Layer 4 of a small transformer language model trained on English Wikipedia (13 layers, counted from 0, width 64).
A neuron's activation on a vector x is GELU(weights . x + bias), where the dot is the dot product.

Input weights of the MLP neurons that the questions are about. A number n stands for (n - 500) times 0.0028.
n5 (bias 0.020): 489,636,453,410,489,495,447,456,330,366,553,469,469,813,701,577,491,540,505,662,433,425,481,506,465,721,487,589,474,415,508,392,428,484,629,583,292,576,436,390,575,476,425,399,534,581,520,417,515,652,379,205,512,443,450,671,507,299,598,515,456,429,392,445
n8 (bias -0.097): 551,455,591,271,642,581,592,481,318,489,582,371,433,523,447,628,561,420,500,525,494,334,545,672,511,519,584,451,533,436,352,613,562,497,188,568,453,599,628,699,396,599,382,604,385,373,463,460,568,562,449,593,573,401,450,598,535,464,560,567,530,366,261,500
n11 (bias 0.024): 656,367,532,279,426,449,445,301,449,707,428,520,321,817,273,442,853,412,462,553,385,578,534,520,472,597,608,442,565,454,599,467,371,805,318,534,412,430,613,463,513,443,346,689,529,468,214,437,563,318,606,698,256,525,489,647,516,518,412,566,858,771,475,398
n15 (bias -0.101): 213,379,341,480,385,628,400,620,637,443,355,463,360,477,447,531,879,434,504,581,428,752,543,516,411,556,507,442,561,460,392,467,338,591,521,560,320,433,391,868,583,754,532,506,652,750,471,322,575,551,469,635,278,715,174,449,467,360,586,367,352,519,525,268
n19 (bias -0.065): 573,702,192,666,582,747,459,739,408,155,556,487,487,245,566,406,513,262,553,444,331,417,157,626,395,499,585,465,515,702,228,805,444,470,286,501,495,583,674,424,598,436,583,623,780,562,559,488,661,363,47,495,738,512,541,429,476,405,361,366,384,599,311,348
n52 (bias -0.078): 406,495,640,580,353,504,463,415,442,470,332,515,624,320,321,424,737,394,415,535,652,591,429,323,601,478,590,374,418,353,407,169,472,559,681,466,417,626,477,376,499,513,905,589,582,575,553,597,665,641,149,554,495,687,220,387,222,651,575,470,520,637,530,481
n56 (bias -0.051): 443,541,466,524,329,515,479,579,554,467,504,604,332,138,410,737,471,281,263,462,344,698,349,422,336,466,763,416,630,501,742,484,863,723,435,776,854,449,566,837,487,437,701,403,406,427,599,787,410,498,505,331,760,440,590,633,297,500,283,627,184,538,485,389
n63 (bias -0.025): 550,376,478,476,666,609,632,378,708,491,829,737,520,538,765,285,643,400,457,310,441,490,378,257,602,330,494,471,821,450,487,471,447,312,485,563,490,266,445,187,573,530,457,561,247,388,396,609,658,539,528,526,704,648,422,539,444,672,435,402,291,734,624,503
n64 (bias -0.036): 317,311,597,178,433,246,473,643,474,829,597,667,462,490,605,303,248,510,654,581,402,505,765,521,506,420,526,454,274,411,655,633,583,375,478,497,571,401,458,479,499,538,492,467,464,452,381,458,323,301,622,452,573,443,646,480,242,735,488,531,746,822,639,597
n67 (bias -0.015): 565,496,548,543,442,624,507,463,508,432,469,402,700,612,425,518,362,581,418,456,423,484,291,553,573,518,585,445,596,552,499,411,487,595,721,453,530,541,757,463,363,292,450,426,449,559,588,844,714,400,475,529,533,429,335,405,308,710,554,342,171,555,425,267
n83 (bias -0.001): 451,289,335,440,585,335,564,504,494,596,459,502,599,618,331,366,513,526,603,451,225,482,607,326,361,511,471,485,571,481,424,460,587,419,621,718,553,667,748,256,391,503,339,282,379,572,488,456,504,731,672,296,434,808,386,644,445,815,651,609,759,478,315,613
n87 (bias -0.016): 193,662,458,325,262,429,542,282,319,622,322,341,421,424,571,566,570,566,779,486,362,664,431,367,735,446,374,627,890,470,442,497,576,583,401,360,439,678,351,710,530,497,640,467,502,524,253,226,591,548,864,652,364,369,362,533,416,725,649,439,535,635,527,560
n95 (bias -0.104): 650,380,584,449,497,377,394,528,565,657,568,417,462,454,537,445,471,316,660,445,527,560,535,611,575,452,556,369,493,623,537,485,393,560,435,549,455,400,498,568,536,389,439,509,361,691,550,524,572,489,561,581,585,464,527,464,539,369,401,563,355,535,475,550
n99 (bias 0.044): 522,732,565,445,547,470,483,613,432,656,499,481,379,528,479,487,571,628,525,380,532,570,494,478,583,523,584,624,367,503,523,512,531,520,350,648,405,569,401,514,424,470,473,455,609,419,457,455,478,424,504,523,484,410,557,411,484,394,409,512,339,520,416,532
n143 (bias -0.067): 545,732,591,294,346,307,458,547,421,357,553,475,535,426,584,424,660,654,540,652,677,265,653,576,719,564,428,592,352,722,587,498,416,447,546,246,571,480,511,471,413,603,360,614,505,437,526,358,495,340,448,500,612,290,496,517,313,465,494,439,781,632,458,431
n144 (bias -0.067): 533,642,601,343,245,367,397,460,405,684,509,348,294,417,739,138,459,692,451,611,370,400,435,581,346,470,709,680,651,287,434,636,323,381,469,397,409,558,704,564,665,345,321,523,841,770,613,156,411,524,733,551,293,713,506,369,675,625,406,649,383,636,385,249
n147 (bias -0.028): 476,361,539,191,504,637,368,585,304,417,635,360,434,535,407,478,574,555,736,557,599,454,607,413,450,464,321,514,409,455,500,548,641,674,290,525,668,802,424,262,571,384,491,542,592,431,479,539,464,432,501,540,493,596,613,588,556,593,395,445,636,512,753,244
n173 (bias 0.001): 443,635,473,465,688,396,546,546,635,407,473,637,507,318,634,603,267,666,710,505,687,410,515,628,568,561,173,448,381,389,627,568,473,592,645,478,241,426,499,773,684,612,515,524,627,385,633,448,300,510,416,332,399,566,651,572,578,376,489,352,468,467,509,166
n176 (bias -0.065): 385,308,416,365,761,503,415,431,552,371,353,478,712,504,481,616,445,295,749,617,440,340,305,437,722,415,256,480,486,309,534,191,493,582,659,587,560,483,532,371,607,409,553,458,581,617,537,628,589,406,569,572,566,453,525,313,506,355,471,571,506,576,404,606
n182 (bias -0.013): 192,390,493,444,303,252,456,314,436,439,486,486,650,556,833,393,539,251,388,491,656,377,687,387,625,626,348,521,766,318,509,466,471,602,209,413,428,430,511,352,600,893,734,718,806,668,491,570,775,386,424,457,576,460,380,565,199,538,741,228,524,451,493,534
n189 (bias 0.009): 396,627,375,330,568,503,540,611,717,666,705,716,597,526,568,583,495,484,706,630,466,463,503,534,357,695,413,593,412,372,516,412,230,622,252,685,548,326,608,425,671,476,184,462,322,629,413,737,381,707,388,401,417,689,619,505,458,565,474,243,506,735,395,643
n190 (bias -0.043): 466,393,731,369,343,290,652,345,612,612,304,520,607,533,349,664,337,503,516,474,423,791,460,571,496,620,677,450,502,542,654,483,546,546,499,478,501,373,759,487,322,491,387,565,438,584,497,467,548,569,594,574,466,506,336,379,491,583,574,508,541,431,324,589
n192 (bias -0.038): 400,542,319,403,732,556,456,498,406,394,608,615,536,402,537,300,606,407,376,622,109,577,438,531,593,564,606,543,623,487,418,410,718,365,533,611,487,396,582,566,629,457,443,558,573,563,575,680,381,522,636,322,487,409,639,499,404,494,485,605,601,492,217,403
n205 (bias -0.050): 639,636,534,499,620,699,457,584,343,555,595,574,483,410,413,346,496,471,649,405,475,424,179,534,428,507,582,378,332,686,510,490,792,448,352,486,473,406,610,242,734,478,480,405,542,506,544,370,612,795,485,508,587,302,398,692,511,463,438,563,475,543,545,467
n208 (bias -0.102): 478,426,515,457,647,380,500,528,490,515,496,688,480,566,598,461,542,515,606,611,459,496,666,387,507,476,454,490,546,595,493,560,546,439,364,395,522,485,577,552,493,386,499,417,543,405,677,621,426,503,319,489,518,416,408,309,451,497,383,510,402,428,442,485
n216 (bias -0.039): 444,363,394,488,439,472,466,639,458,463,395,486,509,526,500,567,673,376,534,636,311,317,646,513,441,582,425,527,526,588,570,666,536,326,549,517,660,518,541,384,316,410,529,510,597,410,587,696,537,560,466,453,356,641,679,506,520,344,560,619,360,515,363,521
n218 (bias -0.026): 645,543,551,442,508,630,390,555,309,553,743,399,318,420,551,444,354,551,661,488,712,619,715,239,371,262,745,394,467,497,440,593,491,629,489,437,607,690,582,576,694,388,646,475,588,500,475,391,740,479,359,506,337,456,451,477,373,393,535,476,448,678,563,415
n219 (bias -0.029): 460,440,420,288,409,353,750,341,344,510,432,534,630,630,764,448,440,624,543,674,596,634,351,466,537,515,450,441,370,453,432,585,533,348,981,465,616,680,428,618,761,413,936,420,476,553,418,394,359,541,345,383,494,448,454,278,430,478,433,395,618,619,405,502
n222 (bias 0.010): 315,336,487,477,589,487,560,572,485,659,379,483,555,424,420,500,330,516,559,449,323,561,445,362,474,597,548,494,424,464,443,353,338,526,701,508,392,587,788,519,582,382,548,509,397,540,407,513,434,770,534,488,606,608,683,341,520,661,457,542,600,407,475,593
n227 (bias -0.053): 484,401,568,329,582,334,559,445,395,246,418,603,441,492,724,487,368,541,585,518,590,666,420,490,793,307,611,368,610,356,382,525,635,482,556,497,478,679,520,430,551,438,530,489,391,768,394,344,642,439,636,425,429,668,481,410,513,376,338,378,685,555,251,777
n230 (bias -0.126): 550,702,514,549,545,402,419,555,464,618,366,639,431,534,573,378,361,470,595,433,418,479,468,545,583,548,330,636,431,532,459,496,476,385,549,606,585,785,410,446,574,415,574,564,585,455,630,404,665,456,440,512,554,266,483,650,390,384,397,549,470,418,388,505
n234 (bias -0.013): 509,470,479,531,515,608,463,477,409,542,286,599,520,601,447,409,576,532,519,708,558,534,730,519,429,499,396,430,414,637,363,457,468,628,578,511,366,586,516,262,582,531,845,541,492,495,489,566,337,503,537,401,348,576,345,659,297,524,376,399,694,414,577,407

Each question shows a token from some text and the vector x that enters the MLP there. A number n stands for (n - 500) times 0.0064.

"aus": 339,565,493,787,538,577,466,505,149,659,525,546,574,536,331,593,645,267,433,441,727,646,613,467,553,529,353,681,453,417,353,627,447,441,531,380,594,204,552,566,411,535,453,466,221,500,776,314,630,309,565,414,474,437,681,488,739,681,307,573,508,565,331,553
Which neuron lights up most? n8

" St": 312,555,446,709,495,627,379,468,106,548,452,476,409,681,379,589,640,410,577,444,704,763,621,464,604,504,359,644,357,332,414,670,393,446,525,416,548,256,598,401,492,426,608,504,252,469,801,407,609,291,551,276,578,420,617,479,757,679,431,540,515,529,545,582
Which two neurons fire most, strongest first? n147, n234

"eek": 333,588,425,721,496,574,246,459,212,565,419,630,580,741,362,606,622,425,365,467,742,722,603,403,415,484,373,706,324,336,380,643,437,482,519,416,541,236,559,502,388,520,582,466,249,558,807,360,619,285,553,412,525,376,621,489,634,685,365,563,602,510,546,586
Which two neurons fire most, strongest first? n234, n11

" writ": 369,600,452,746,448,591,418,515,201,543,456,573,579,606,347,537,737,341,365,290,778,778,555,365,621,428,449,604,413,313,407,620,382,428,529,394,662,229,612,569,399,400,670,453,260,443,755,361,562,369,501,371,525,413,704,520,730,716,387,598,429,514,505,569
Which neuron lights up most? n56

"l": 333,531,428,725,613,572,371,465,162,613,571,611,468,596,380,532,623,330,499,437,705,700,577,559,539,499,306,710,371,385,470,648,377,434,486,428,534,143,673,539,472,581,401,416,207,516,808,334,555,342,518,389,508,421,667,498,712,645,431,554,525,578,488,582
The three highest activations, in order: n189, n64, n95

" to": 333,563,387,684,540,549,382,495,103,674,533,588,483,610,373,559,626,320,434,414,711,675,546,376,561,647,354,650,389,267,463,597,385,368,623,436,591,214,543,526,423,579,600,467,253,595,789,429,720,382,481,410,539,484,586,453,770,699,394,578,417,507,439,507
The most active neuron and its activation: n52, at about 1.1

" k": 373,575,469,755,519,627,374,527,96,597,419,610,530,607,377,540,608,372,300,445,739,678,558,497,704,560,298,590,458,387,314,615,340,384,600,385,545,216,673,484,409,501,592,417,269,506,768,369,646,353,575,445,539,416,571,564,725,740,382,565,397,524,401,570
The three highest activations, in order: n67, n230, n52

",": 358,451,363,744,500,528,374,539,171,580,571,585,512,594,404,593,574,341,390,439,724,678,597,411,578,533,266,608,402,309,455,699,414,465,560,397,593,183,639,508,422,525,542,375,257,621,781,423,602,387,439,370,478,434,639,457,787,732,489,638,500,515,390,533
The most active neuron and its activation: n216, at about 0.96

"ro": 288,523,482,760,587,578,368,485,150,559,525,600,537,705,448,548,566,423,520,389,691,695,514,582,546,551,353,707,402,387,411,660,423,445,556,420,541,213,615,514,353,457,475,405,227,521,793,188,670,299,475,475,544,391,579,437,745,665,350,589,503,553,481,568
Which neuron lights up most? n230

" T": 300,609,501,751,536,595,422,489,73,559,464,501,437,626,385,558,650,350,510,500,715,668,592,414,618,534,279,641,444,349,408,704,375,456,574,343,568,167,590,535,494,440,508,463,252,442,705,388,617,363,535,414,597,497,623,519,820,670,399,557,418,576,439,537
The three highest activations, in order: n87, n216, n208

"D": 289,566,476,719,539,493,406,471,99,595,467,520,393,617,398,605,589,306,526,463,740,651,606,464,595,495,381,701,456,355,368,642,461,496,529,349,495,105,665,584,485,584,475,501,248,456,703,339,643,310,479,332,533,481,685,538,810,646,457,588,513,515,453,603
Which neuron lights up most? n8

"iv": 315,550,459,857,487,589,473,486,330,508,522,548,472,687,255,528,589,311,522,409,735,712,520,514,580,567,367,669,478,384,455,665,398,455,533,359,609,138,765,561,374,424,494,409,220,544,716,336,575,348,485,449,481,382,671,442,729,724,411,558,477,516,415,495
Which two neurons fire most, strongest first? n190, n67

"S": 321,509,426,792,555,497,397,473,157,581,424,517,485,702,440,608,560,292,490,504,714,650,562,444,641,554,275,684,453,376,378,672,494,510,563,393,476,107,622,604,428,538,450,413,250,489,717,357,644,345,501,394,526,479,702,510,797,653,359,607,446,541,402,550
The most active neuron and its activation: n173, at about 0.62

"ong": 299,615,498,752,500,600,376,539,196,604,453,610,533,676,378,521,647,286,489,382,671,698,584,427,547,537,380,637,351,349,442,681,446,445,567,425,549,292,577,566,437,534,492,466,224,513,816,223,657,302,486,414,550,425,632,487,779,663,347,562,426,541,391,545
Which neuron lights up most? n230

"w": 311,465,412,733,540,574,423,448,141,609,467,585,506,682,372,524,670,346,349,485,762,684,651,544,544,559,347,646,422,322,390,621,383,432,569,480,629,266,688,480,385,459,549,382,276,479,816,258,565,361,527,380,502,308,635,527,687,719,432,558,504,585,462,568
The most active neuron and its activation: n83, at about 0.71

"ail": 329,551,454,802,576,601,376,528,162,607,553,561,580,670,369,569,674,299,429,385,769,783,607,459,522,480,409,658,413,369,454,696,460,447,484,403,618,218,615,514,424,454,440,462,250,549,766,239,545,315,535,458,541,373,677,477,701,625,406,496,428,522,425,441
The three highest activations, in order: n99, n95, n208

" State": 304,573,500,803,560,590,414,522,209,531,469,508,494,653,368,461,572,385,467,495,737,556,595,380,506,476,397,650,352,447,477,734,427,446,522,334,531,179,629,616,324,514,530,467,236,647,750,283,658,353,542,341,589,293,631,488,766,640,298,566,516,557,483,511
The most active neuron and its activation: n143, at about 1.6

" se": 362,623,380,734,495,625,235,547,154,640,432,559,527,624,316,555,599,358,455,448,755,741,551,445,594,630,258,627,448,399,417,678,465,422,621,390,532,216,592,467,340,456,541,521,265,537,747,383,641,401,472,485,548,469,575,373,667,753,354,530,459,502,471,597
The most active neuron and its activation: n52, at about 1.1

"ag": 267,574,446,677,502,543,452,520,170,561,439,538,565,630,353,545,711,337,411,357,715,777,549,438,531,506,384,677,460,377,467,631,399,389,467,410,529,241,682,549,378,563,461,437,253,460,810,313,614,326,520,327,516,427,611,436,770,753,479,581,510,554,531,620
Which neuron lights up most? n190

"side": 347,553,408,695,435,585,411,511,145,557,443,560,510,697,419,517,687,323,486,428,716,647,603,370,492,557,364,673,319,368,431,674,415,401,545,389,579,284,575,605,462,538,510,455,224,571,809,353,699,338,534,397,565,395,660,453,766,637,295,577,471,525,457,596
Which neuron lights up most? n230

"ording": 271,567,424,853,444,603,257,496,245,712,482,593,591,709,441,522,656,423,462,432,691,705,590,385,410,505,402,628,433,335,399,587,362,406,542,456,552,133,547,650,509,506,603,486,256,568,750,373,662,354,510,358,479,374,640,342,824,643,389,576,453,506,457,503
The most active neuron and its activation: n15, at about 1.9

"h": 317,548,449,740,613,595,382,476,162,567,551,597,480,662,390,554,632,289,405,432,733,633,573,522,552,548,325,673,384,365,447,674,384,406,510,381,583,240,640,529,427,537,423,412,228,546,795,272,598,358,590,405,519,433,598,542,769,658,425,570,445,618,461,446
Which neuron lights up most? n8

"O": 304,546,548,751,534,546,406,470,104,568,469,585,521,716,405,520,550,324,435,479,673,610,549,507,672,555,331,682,472,374,338,706,467,487,540,367,544,153,591,626,432,476,473,443,220,475,740,316,688,311,490,413,498,459,623,468,793,657,430,552,478,543,454,582
The most active neuron and its activation: n8, at about 0.6

"|": 278,533,511,856,564,471,367,445,156,653,457,513,534,581,401,568,705,444,465,426,668,696,504,513,575,518,366,585,421,336,518,714,430,412,544,387,648,183,532,505,537,513,500,385,253,620,762,416,635,288,505,365,575,433,601,442,833,668,367,512,467,426,447,552
The most active neuron and its activation: n95, at about 0.51

"al": 254,579,431,796,554,531,384,520,213,596,562,606,592,618,402,513,596,336,474,478,674,761,551,421,447,601,365,719,480,356,511,620,372,408,486,428,523,152,617,556,318,511,464,439,219,556,806,335,569,344,508,349,546,469,603,441,762,705,444,563,457,506,479,533
Which two neurons fire most, strongest first? n189, n208

" V": 263,545,459,728,565,528,498,503,158,572,464,481,384,627,348,575,673,387,493,429,762,634,629,477,637,492,296,614,484,372,432,662,339,439,554,390,540,149,715,502,401,552,532,409,278,422,713,370,617,343,480,298,586,404,655,507,795,700,434,601,499,537,466,627
Which neuron lights up most? n143

" Aust": 233,617,496,804,544,677,407,538,208,503,512,435,510,635,429,600,556,362,449,376,799,621,509,418,587,459,427,661,442,327,444,669,426,492,557,334,584,270,557,548,365,449,657,371,248,438,731,337,651,340,541,254,496,503,694,443,722,709,468,591,474,557,422,440
Which neuron lights up most? n218

"99": 288,553,504,707,492,617,388,560,108,579,470,626,523,651,391,441,624,283,398,428,759,635,503,480,497,467,342,718,445,410,428,698,509,526,549,339,578,219,575,492,445,478,505,522,264,614,734,346,597,323,509,338,483,367,684,477,832,638,403,604,515,398,511,559
Which two neurons fire most, strongest first? n205, n230

" ": 307,528,399,775,600,506,400,609,118,598,461,543,424,632,388,499,637,341,425,443,677,670,593,449,631,517,322,606,455,377,426,694,357,499,575,427,562,165,635,493,515,434,523,430,229,543,722,400,665,315,542,372,546,431,569,482,824,687,386,598,520,470,421,622
The most active neuron and its activation: n222, at about 0.92

" H": 269,539,471,746,562,635,415,483,126,612,458,545,447,572,406,552,651,334,431,514,697,643,568,477,619,594,268,641,402,341,433,701,372,415,547,374,534,221,620,458,505,515,559,457,230,470,788,374,623,334,562,390,591,441,592,546,716,668,399,600,467,597,380,560
Which neuron lights up most? n216

"C": 264,449,452,830,564,507,422,433,134,512,489,510,421,728,452,586,563,316,510,514,741,703,558,464,585,505,344,701,446,314,456,685,483,494,531,326,529,174,645,560,495,571,524,411,267,516,689,310,597,353,465,354,551,412,681,541,791,654,391,565,495,534,414,513
The three highest activations, in order: n182, n5, n173

" compet": 330,645,404,768,483,602,350,517,196,500,437,544,599,652,347,431,651,343,415,357,753,722,568,486,599,528,375,612,361,364,357,617,421,508,579,426,591,173,636,514,400,459,659,425,245,478,767,362,670,390,509,504,602,427,654,484,713,688,327,581,398,386,469,635
The most active neuron and its activation: n52, at about 0.95

" w": 345,509,428,784,574,649,343,508,75,602,478,586,455,599,400,528,625,392,376,458,758,695,601,467,614,594,362,600,360,330,387,614,356,431,565,459,599,243,677,435,505,466,629,470,251,526,807,330,614,350,575,428,566,417,620,514,679,668,358,520,424,523,400,504
The three highest activations, in order: n234, n230, n222

"i": 334,555,504,809,517,629,419,477,134,599,479,620,497,603,367,475,683,345,345,450,751,694,604,497,564,567,322,661,409,375,468,665,443,455,519,401,532,220,683,558,436,413,435,476,255,549,788,335,589,371,479,356,473,382,592,429,739,715,438,559,494,554,356,549
Which neuron lights up most? n208

"st": 317,572,415,715,524,614,356,481,58,544,530,575,440,688,419,529,626,374,549,435,758,662,644,442,549,479,424,731,350,351,463,661,401,506,514,399,551,296,608,476,450,474,445,473,249,525,782,299,639,315,556,378,503,420,643,510,771,667,384,505,441,530,509,515
Which two neurons fire most, strongest first? n218, n147

"an": 311,547,544,787,602,584,443,516,201,633,476,643,539,593,349,495,595,286,547,438,725,691,577,469,453,555,357,675,385,392,466,660,410,429,541,366,597,143,612,576,351,498,440,379,220,532,741,378,585,307,483,323,464,489,636,512,750,667,425,600,522,555,385,597
Which neuron lights up most? n189

"n": 321,540,402,691,583,590,336,514,133,591,508,640,495,552,394,504,652,377,440,452,675,648,636,565,478,576,343,737,390,365,434,613,446,468,571,407,564,150,660,485,427,511,428,472,239,498,805,367,594,296,495,344,499,434,653,442,758,711,404,625,521,512,448,617
Which neuron lights up most? n192

"en": 289,545,511,728,513,603,378,541,174,584,509,632,483,635,370,548,624,327,500,410,654,647,601,498,493,486,333,669,406,387,418,617,489,393,522,408,615,146,627,567,459,569,454,467,224,508,837,295,589,304,487,387,486,459,637,445,773,699,381,594,542,555,443,584
The three highest activations, in order: n64, n208, n216

"\"": 287,521,460,748,470,602,442,520,110,621,438,501,554,577,474,509,676,391,395,400,738,677,601,456,598,465,445,654,412,357,400,657,378,417,606,388,577,217,634,553,490,476,544,446,263,666,798,326,619,383,454,288,497,434,669,432,837,622,378,590,423,403,451,531
The most active neuron and its activation: n144, at about 1.5

"ander": 319,566,522,721,547,623,443,563,203,531,465,588,526,618,355,569,602,281,519,373,751,655,577,438,531,531,363,633,395,421,389,634,474,404,582,416,578,178,582,598,341,564,421,475,278,538,809,351,559,321,570,327,502,325,721,397,803,696,318,527,476,600,439,505
Which two neurons fire most, strongest first? n99, n208